Layer 5 of a small transformer language model trained on English Wikipedia (11 layers, counted from 0, width 96). Numbers have three digits each and are written without spaces.
A neuron adds its activation times its output weights to the MLP's output. To switch it off is to set its activation to zero at one token and run the rest of the model.
A neuron's activation on a vector x is GELU(weights . x + bias), where the dot is the dot product.

Input weights of the MLP neurons that the questions are about. A number n stands for (n - 500) times 0.002.
n6 (bias -0.137): 465630519523352534427353679558634386427703448439504369500340512427346471431481314456175618234273312709547485684489544620478581245469554641587664579596425592363683563526613542428519468570626648592567523537731500386350447637715332451746439441341421546398350461651708485641681558191561561320
n26 (bias -0.120): 537377677496322593447701562451449588697461169504454581492514421684512473469545441312555435487219517484611307411643692624536459136365570571670427757459456359413537619183556519597619475632760653598264540390596575461611548511553407703358643449514546508308345306677626556403677740386265723631
n69 (bias -0.161): 415679516341667607536599680552629393621399200601316446259532467576555269458368274481550504262385644404496540456660508346411456657255183543476528579585622442430204471607539670623531542634492329559634425392451508406581488482403402398439444659579616415652826154426671520509484456752500524761
n93 (bias -0.161): 529436394480753455529744441554572365380587565488676252747454567679544415300438460421474531399391517318783541361560425540703475500455713436492484585471566425186209646383464390488328637544512483850431771349483353566575589670595734315574414420410415633209492364460624492652212666434619332578
n101 (bias -0.231): 510328576599633713365538920620505901341546646677738037545252422357472581405653584427589437368759187615473755589398767105305399547557316570495605476548598289583376644632364601632690540469162704375701523500554620637404350588538508477338414454439185698510519557671273467526590391467438301562
n103 (bias -0.225): 514474436261540362493534529633530594592415414517257507581373690466567279328534391464468570343489406503599460385235572634371469366575414711503612651432497621510497522597513343638536475485625538643533707703427536551503453494432327563423531652661703318451394587661500819530409474378419558544
n112 (bias -0.110): 545561403469743624226628713482647564401603251500346695888455251512566555653598457423472663422756715470677469704331479377638388307478428379443634294657416646358776480535456418725543779548500609561382526706559552243657654467482277413610558245140482653440209463522297378268469787536349598469
n124 (bias -0.099): 462322422508533616744574408831451517550379452634479170405453521319422433472396581532504734299504701680563661409382391652666282422642521520405583611592630588302517523681705542628411370473613666036676447480586274424681331596412540431488525375673668618491533335569581256310516628396359168454
n184 (bias -0.110): 517689568367543328504457645374344695557412500539390617814783403531436410554396500567446545664229402641471444623327529415458591581374526555509414274600716683571461674351228712239269577677575460604347530150553475417757466281426341297492682513655366824696561464688370352528654396612457272721
n227 (bias -0.185): 686448215781589487464656651726478671351483087708440594761561514419637487577617583526328732270586403427547522456496491522644545438631692504411172522170267530282298521398535542848478561359443491453769403457440226423355389301396405385674779456417435386620351455609583728407678657612496755441
n268 (bias -0.153): 570323310768598612704821552643782566421282204683425485556467265522374593228653342472735638520594439661533437645486410675266450374727505658627387456184680268324318626578427550778514505659629500722437437476439438353376321183198353466616313581733100151515381450467705274361505812559618598594
n275 (bias -0.218): 496507522449515340729547490361390714511669508658548435371521474503410383507526521373443466594582552489428616213471186489511426665551426486562295522375392496486379453464489493707578462346450373515489457563710472430769478756515234360414485613851372478880474426557486439341764612529558493548
n277 (bias -0.233): 692362476396460532635484709573476620419352615476343420668948537496476641473577378309563367189384405492576656438559422384257406719455475720564350592443623399508528500683424627749508331352437344343365715605317383194325269474557603583749423347397658615621508556508578524351468580540766512573
n288 (bias -0.114): 346385567697487601402475658844554617769774308568478359381663552465450240472335648724557667548212622362348483486450553462385261496292371545135585492717715447332487531538225520580471253623344560562700363545461385428517521465555507683444356278436579594413360465512779521321546407407479411717
n345 (bias -0.147): 625533605315352513551492183649521570568205437645652637667447582377433356419504566569412755322699474496725764871483430579339560404607465426399284533427527712619784655642375602487475442560397595393479713193321213282586362531427604654452513331623657607583607547459422471786613236424420420440
n350 (bias -0.154): 626517726308603705474479583487588451630267555179399397522636456641390362442885500301500561703385562562569807415588450423353439470405369663778457258569485413588448492389398388701382338747245724663415530379637571624756474496439288479463655504560407718518214452771513521219585349698573624530

Output weights of the MLP neurons that the questions are about. A number n stands for (n - 500) times 0.0024.
n6: 536624487514816589503404591458306551385460446337561282714308563503418500420525507680441474372394684431617455578497562620335546477351420453582522439418730548421564659575773489662354327500721427545406488587431469520450490428525631473431403572565384506629482376514450416523588328503675645293
n26: 497571497433470365677436413676832503530413490558279545665403726413244659434516633652468417512487273340482510690524375598624507584582586421546406477458469685552481344201434461581620373584538497515733453483594622503528490440477422316470356581450714546549445580404449370435509265479426594486
n69: 594230503377473398487500477323324522613251679474443535632584529640504321543669563490536341641671348629368589426310480684566573413486565540189559375486563623464500610484298624521577360466550553506586569570503626608431541539357327734624479274470556658363393517529356416486597639468338635568
n93: 392529300574310712362470812418330509434574370456338549471443418722636530494430510487527569393601605364652478393644346336474542653429526773413645534363483576512598405567540353375468467401379559382493545399420662472372519631614449616596634442382493567607441567378510339471532494446714459453
n101: 535643741518380408687406264389703573555755504442634583751528351681474489414485583520598598375199268403521364565516500579349258555668500698117431705317504434512382654561516340550488399338586474467358719379647424380431452626286815570500634472658512493500487721265407421480632549437317633500
n103: 708377494298497368583605374490338407438476604454447529395434315423402494497590556676593618497609451586576611503625443516369594521424616504337685520456410478398539381574463441323577435616374397354640478594566614572503283459445611796563479524461447516556386441468454438479554580765525574472
n112: 529581459320461581640479550492507716490549591430613537595497538466376598308512243439514420524522540607339411575556533636649288597284490483531309497452560372431542773565426537442358421584808509488384449605588630460407376681338627507536490614697470387547451600778398551464453450343385409575
n124: 520484728631572365504564572606368305539333320748637500444567403381733418438582521512677403504261451529425523489561492512673440244362447344214500566641606323369611527508516527663449269811694493616548371633504519405439604525458623541390678460484562649875431488324468641661209538396649351195
n184: 757485593357377305544532453451500309552412427507479398466314415657571374830522468609589526419052578601608671336504481703378612652564516675412739500380512449559482496365712688259390489644483581388535468342393398601426465520328347374508380412481544636472753526375446334550548602745699397432
n227: 442343419400457559571496770427451582642414549443706414386555684581479378400496724562659338456560665687533186556548496602428589555380408268533625355710480467766690613459322473430492614426330438363556379701622740716408421343342583674535268347633606173447483551512324484528366462343492517744
n268: 438547527483667524194343470720279496539522393470311519476433563508483485562571758643412465463757536609500384417411520286980513551283387298397287392657541475599427609346321427346504671429356584460697577717496598626782751492383215476461460401433541547418719433479492527400560417375529810600
n275: 545529595576395796407466581413318550618731500665470364376367531393479469494475578589583404606481397583651402522596451615608440539565696666452487437320419665453403436475587567695532420565556482509391494404549370411364434647456621346341722682283646399551542345459444571361369540311333475336
n277: 500680431476457598529558558255662383467600521374511608497670432680380428449460548671604572483518666348387431363444650519539364503471519500462630521634377547530582600436613367539412526640608644472562494509479538451562592539412463689154512500470351274529540451258416512460650512420337457407
n288: 643525345867472422686607429508357484393784486579474638447588594434488503389423471458357424448692449280444590547493429331796435486437342542544537531208303474456270497527380532452423497426528461464529411660669308466547386704557557271441532638563423523306508728373654469622478689593651667467
n345: 496746653517532563530626661491471368565452519372504608500488755561696467646441463504379342373238532579566688646456174570473309636343364557586262592685642492405715481302569491430333600297375500392576390631300313719668488409361378641378564335367512590235513379728636628580581496578484281479
n350: 528539252563478486425588589616385572500403514549523497486546492614519604356345441461687251596657668436432455517314221742635516472526380434459376844392537411472550366466471516462333453422728193684529357532457405608325378594390704526441482536720556493448488468643340507453676657485414665594

Each question names a token from some text and the token that comes next. It shows the vector x that enters the MLP there. A number n stands for (n - 500) times 0.0082.

Then comes g, the gradient of the next token's log-probability with respect to the MLP's output, scaled to length 1. A neuron's effect is roughly proportional to its activation times (output weights . g). A number n stands for (n - 500) times 0.00086.

"ther", then ","
x: 611553455579507414561554419248570636576343181513379380516587325443489747453533694685573485534553383565575375428422394612439440559402503309550454286534423441632517502613638591394588455321463735574547490585607654639468423488624712410648564603332555519491617511411612129622323512501537508436
g: 582719392309607472584464280695425295361239521502499465399440551418830611485594575539555403450410675481315522439352649395501602647535465317437610244603408600362606425699454649699648507428486693618603584449763466374522577415492291475452505541347452416337427529562517666532520514424601539372
Which neuron, switched off, lowers the next token's probability most? n268

"uda", then "lis"
x: 598610289515615359491358346426600557753400280330600577629547480500470700553694569729554173452559452277400275393426465631412396575495427364436651404745291594591613513489637535389528423354501733620455479518401733633301450429519575578516319712441597568502414727535526481641270596452436447599
g: 583348566564465376579573330631440645531298487521538309587580549377323487272421657532535407625433435382463671461594517599402379386602579158543303617511350806605449367785483530458479470503624453403523574476471627557561620475403607495647431656556334502457416649519276837347407517555470644454
Which two neurons, each switched off alone, lower its probability most, in order? n103, n112

"1993", then " national"
x: 652493359543498367489493136457495553616314258496453501411646495206438610587687704526488310444428449602542633410567534619420436529545497410539472515550298648506548455611513612293607559270417601589568268585585683423470533695472688296623515591353514600573406568499652335547343715544432647553
g: 271421303557456486575464614441497572526201555434574487548538553425568601475422492366272640395693612581726344448546489571405487383310270349461510483563585556626570568335560527371392653802562552554611553202574419670413476454362341284522512638583623473347448481710668566609627555478437462728
Which neuron, switched off, raises the next token's probability most? n124

" the", then " religious"
x: 431492443532530320428504327584591539578122282435461435335568371285364588486585617736401244463569472462586556326501576648509383534484352559553584313720319683548580444485631455423517381437428563613568443546486686633424563568404494410694404680359412609468541673500612431733521639556621662582
g: 562433553423613402468377602434522373659464385383537330543145572495697705517476527581531456446373410419724367490365395505333645519506609565417306377498689520684448839516517772555591691552437498487652515716455619469607474352452476303396525435447352347686484428600289510400646523373514621508
Which neuron, switched off, lowers the next token's probability most? n6

" Northern", then " Knight"
x: 451413397610648521462431288302534574745327346565522589492552439175525459388692783641395381444550480421522440357595506669681443792429348397591478386502302590727454348605644487462673484279493538475649279415541710737437500405476654638634443609353507574323524610429451376602429573529500607373
g: 467721482519500360478522406353537555393428414637484664662691508331439608467416406538462401283524513421755333461363538397235307400541529458591599521374518550363598344363606575658603464637472498576358558721552779441593354475530737440243420542409444586411518646686551396791635368497444469592
Which neuron, switched off, raises the next token's probability most? n227

" up", then " Pers"
x: 463501345460502320431321296393528601713298299516205353382529343379509684581531722699598330471596507699429593433519615457383344636434482485453470575739356541613653455647526655425635337499543716650527315474332747705408658423460642493647530564387348539592400748484399375521427574516594550618
g: 446459275667563460477421680575484280485551494462573542654461436592534273390431452415341582668679553738499722401405469322590860553614481719429369444570503563492318486420409462444368487548552423412519624581544564605642447525500151291560404659620536664591491573528194486476516575398547388376
Which neuron, switched off, raises the next token's probability most? n101

" the", then " Man"
x: 435451415542530365460537329544571550544069290452498475389558408297367570407597580743446243432513364510572524374507617581492410614454384475603608356719300581626560432546649409406505391442484575575617437506513724724473561553391495417663377694380415719462468652502553379760576600542595625576
g: 348582466737481505379598322548439489621402697629465615651474315456443220578425563545394476543745516544619523511551282363738563517310463384691337570349533351446665688289339601334454477483483337680622410391579594323308534507645518443562437475518636590424424569501456484474491707539782479433
Which neuron, switched off, raises the next token's probability most? n101

"s", then " outside"
x: 570392590508468317511505401446577534680279334363350432297591449306456760551563623647523281470539443365470635430488558598536425413504369414509519352834298451725436450514520654450614401368514535677441495583481714605500520314634697343733476605247634580523316689473456472599364596506666655489
g: 440481648475282637612383705529740693642354492427493541602379529589436642340479397620420542240680534462592422530385457535396421508276309494478606619481493467565612550488611512659637466530648483430423455454334354590385563253431358797546770399683359366577465410548423755390597412446419537377
Which neuron, switched off, lowers the next token's probability most? n277

" for", then " Indian"
x: 564420420580553399581600295417508657580166330409323406424563331280456565619652662690414373600619405612609533429449595651603427675373285408565534458645351610558465622447505565280441379369414560657576548565450650739454497372478631455802343616386487387528415652445698252532525658500510509565
g: 428468336503246570591575531691490549613365339459787539497472429689568455473513476636498525378527415428539646511508428528527411483483417529552386470375407437911420602568551508502678540543392487508371436292646313588497650643401479420724500359660499476501628147648251623468468420606662442271
Which neuron, switched off, raises the next token's probability most? n268

" 1935", then " the"
x: 701377450533538313613437251379510650683404265608438364439602496380602512611684806632477243455520443623420503415538655625404455819619384290498587237587237599647569361604458513455547445369462644646397284455706589621443491669477527414497420439370462628670360463534566329578370596565554627426
g: 356360467684620415582467826601462396499325483473593355407384416721457473631418416421323573590349533580723565448481408655680242422620453596294398791555661394610615509413350545510338609519578554500584475671605423490541596253358302529533662511609491587683500457375585474336402540509348458418
Which neuron, switched off, lowers the next token's probability most? n350

" For", then "rest"
x: 649563412543583330568390220398483577586269343432283446506549402228413519535467734711473250635647385590426544389564520729625411889331311288526520406580526591560567608550568557281397445393459454524712408537537766631464581419479633374635411633389539551546370636457673307534624657487549366626
g: 502682515335615362557448466336510499603682386564472316428609466477509533583620433491601557571384510564415465656577480663168743803467494496315573493407446623666554427500769389321571534705772243624496565489450469567445536612364616450499628550427514408527282486422511541240464330415369381406
Which neuron, switched off, lowers the next token's probability most? n184

" Amb", then "ula"
x: 556522380434648284419534299382524622490417293467305471587570312279489350546566792666425288601529520392431454384738569587518377651472335311629479415584386565522567423671478704456671472440458480577609418653405726639512568436436939503536440558354468500510461659495464274551489742418541566430
g: 493491429608702493380678765551485590432437584641511451531583606445511422545657456302398528397380589350286573464614489559555629619652453759378502368490656678295602669570532469699361529323531340377426624297340541712489422312576533545370281380466515332678434518508486579548430389223424527651
Which neuron, switched off, lowers the next token's probability most? n112

"on", then "ova"
x: 589576511596596421548438222261596422567268328576469522436655357556406589557637644669587272430549551524551443397438367677525426545557443190579394410639301578596471341437572491385618374310441679598414403648439578651582471336579843515566291601343560553532441553619617381659443563556652620447
g: 455400578421481641706497582558514371470665416460357504400409458581493588430399761451550786411458489370467359544788505548503415422502533398574364319455390778613333489628622559546708403630317352372624563391250698359553614274466377652410633467631483678572447530324457401310559565556555608452
Which neuron, switched off, lowers the next token's probability most? n350

" as", then " a"
x: 532557331585502330416596417559533535577127275452467342387583374347526468596573661673512241531501588472533567440591603465533302793430458540546481602806302481539572409596519530383406403306492722645675451574390550732483437532461684459602618489343577626547460461398488224568479606417599563580
g: 633497271420342479400545505503525617447642448389489365329481617337518830565384464608520467443408673324214380395578585694428509376539571484407482508646641361481488458549654503581550460435306454654782383704364567623683393601492701605303677525528633421581370461256559575344427413614528549486
Which neuron, switched off, lowers the next token's probability most? n124

" |", then " John"
x: 612456454633645279561467320526492593751224295508477402330626315281438585580532788538426380464698482548568588329479562455435485628587397449618486557606407594533492492522610415305430436314539635509542254522414630684415616563544870494588405541371536651560410552555580362743356599498531469272
g: 345546458630393550570456567534385659440423464403645662540238278596589474624477573593666339363601432339973527324473417317502633388404618649465259350422510498428426686550399442584477549417455390559551510458698398523349420525492612675663488623354521573516613305633460498605547385408659426573
Which neuron, switched off, raises the next token's probability most? n124

" at", then " Kings"
x: 550386438713549345504467356405498505713115275424385478432573393326443636684659622769441271496619493534446629353485560533581329755413407442530622486580465411642673588536532521338448362414530536692451507486371550631417519416550493446742425692381458639631509473297589446546475575505535626518
g: 466553503544441429547590221511431522632673606672516556546605510414550273389735570496530541541382381533393653532676514654543631530304369620717505281213323542425628331424629178385712557453377254348247404584557606453392413692517515506464506480537463554535541706586432510543487596607504484469
Which neuron, switched off, raises the next token's probability most? n277

"rang", then "ers"
x: 323638512419515395458506320338570749736311316531418337526494499390526592478705590635573389546480373441463507381533477702553394752384521345611642397495362572574415330609560431459594550343477493711527424645368687636378591383531881603647326635335549371520468720570640302633212621470387572342
g: 496359498236523500345499425513427628362519394654424537441418363533578501499576712432382593651483442630640437530624596584488551400359621515698552593348565348465460358463540682504695601368463371374648499603446676426658443410318450555364588467603408513469800440276693351301352656865492403460
Which neuron, switched off, lowers the next token's probability most? n103

" a", then " major"
x: 428541442514538197467458211579652572642197322459386580427573229288428664447495561592436319386579545478603529475569664575461413620469325507611476456736366641605516460573609628379490345363549690604621380513393692718477451549444407468531433647380536575567475515342606371739378535416550641664
g: 462517548413326462508625652471497353531569513471341449446550501592546386880550597496701564478528319745436651512528703392315457263370307530322299664539422553426630675586535457321472471441581468492646609371472507568763218461430392587500520336526445666688628522399516333654527418409369552565
Which neuron, switched off, lowers the next token's probability most? n69

" |", then " Player"
x: 524497382632627297532512361485528604796298319455352423362632269287495446607685692569374384517648471447594599364421515588421487650557438490679414583516437609524549411486681466454513383387542658563569286601312576573520507514466789469665490632351528704423394618484571245671211631512565447248
g: 419391433635260562414469477545482623488535524528400726438648735460600387349364600358496379397672713812407487534295462471550402417517379435443328674606413309722382450491426542482490723549501513540663362442592564500601381590586326482613528597551590459168515391555667523808537384451398461459
Which neuron, switched off, lowers the next token's probability most? n227

" to", then " continue"
x: 468423355704634411404439391434564558618250333529436419280580450405491544552536743694393197451575412536616551409425734553470378606409399470445597383693332427654515649664615540308447242280587600526593462470348594707438570398521748410768508673376462649580460584414531377548469584545500636530
g: 537749667518461504615570510295658649730690654505585481390594549324567507498635386553562522540552332322383410616548394749381481552422341518378721257462335540460381441383345521559431396394669483346430552482479556400629273457510498490426448617554303536533230727622437615781611463456421491466
Which neuron, switched off, lowers the next token's probability most? n101

"ber", then "ia"
x: 636486420510580366525472350250564620492300308518470428470553340371450577507669553707534499573395371626545437536525671631522352503355390336536558362726231419668595470285697547341733335383401527529637499588510600657525551502455954453506356697377579643461403433597508399592420615432668692295
g: 383521495393623404597383536546437461420649600428602424484598466586676456534612685431568778431171520523379564452592294646323474446340572453503627331584626534502440345587431428444396446642702510502677682544384618621420466241609467586441606778354575404551512341446645406370377438329742531300
Which neuron, switched off, lowers the next token's probability most? n6

" source", then " material"
x: 688429527568561322399419383434660587555271301515378293406562482460350683466619620692591129533577471436499453374482493470531453604460595368552605427690439457546610386497473715398567535308439586637601249482586783580475361451562672396747453770284496556438444561486538461565429653436699511458
g: 600510641459469514793464596439361584521364401419607420816400583526324474364569483481371398386492558731498372433561505451627445398537334419460393552437781422476457661319587557402394378507368334537664491317633333661615518370284509472542742514600446427263741419397595615679591549487562622625
Which neuron, switched off, lowers the next token's probability most? n101

".", then " This"
x: 501527402736569265359536220386583605761332259553392423391594475309485635657588641713370394408530450367407596425493532388495455613463475450523541309675490592746501535581517581433431312404504559570559394692398409636557444551511604340623470649297493664504398514476589439645444668451485638522
g: 475435397535612570654449725520543686467476405558449392474402714453407782475504616473352504562422452523366444282434407646556613444485687383294585543562341426481462597455610374692335311538492670463583371595515299578481545590444327496323350618652710388360455659226603426446605470514448679804
Which neuron, switched off, lowers the next token's probability most? n288

"int", then "end"
x: 409520384437606371336489404296619573477344286379475460520606275604468539590389794638530447485486458424586569317513497696497386592391483250740586485660268540490564379544611543452622458458417496657469396644593675675547578454340973445615352712365509552379546645505579427556382668425456538417
g: 522522726374350560294468560387388355567482531481522368350495555882539493720656466596366618581527295384675474571399423324660630594490493775563722583264375402430496457511723484495651462471551523627637346414541519376434470495391414565417592407517628490475519573597535429427522585122375484426
Which neuron, switched off, lowers the next token's probability most? n93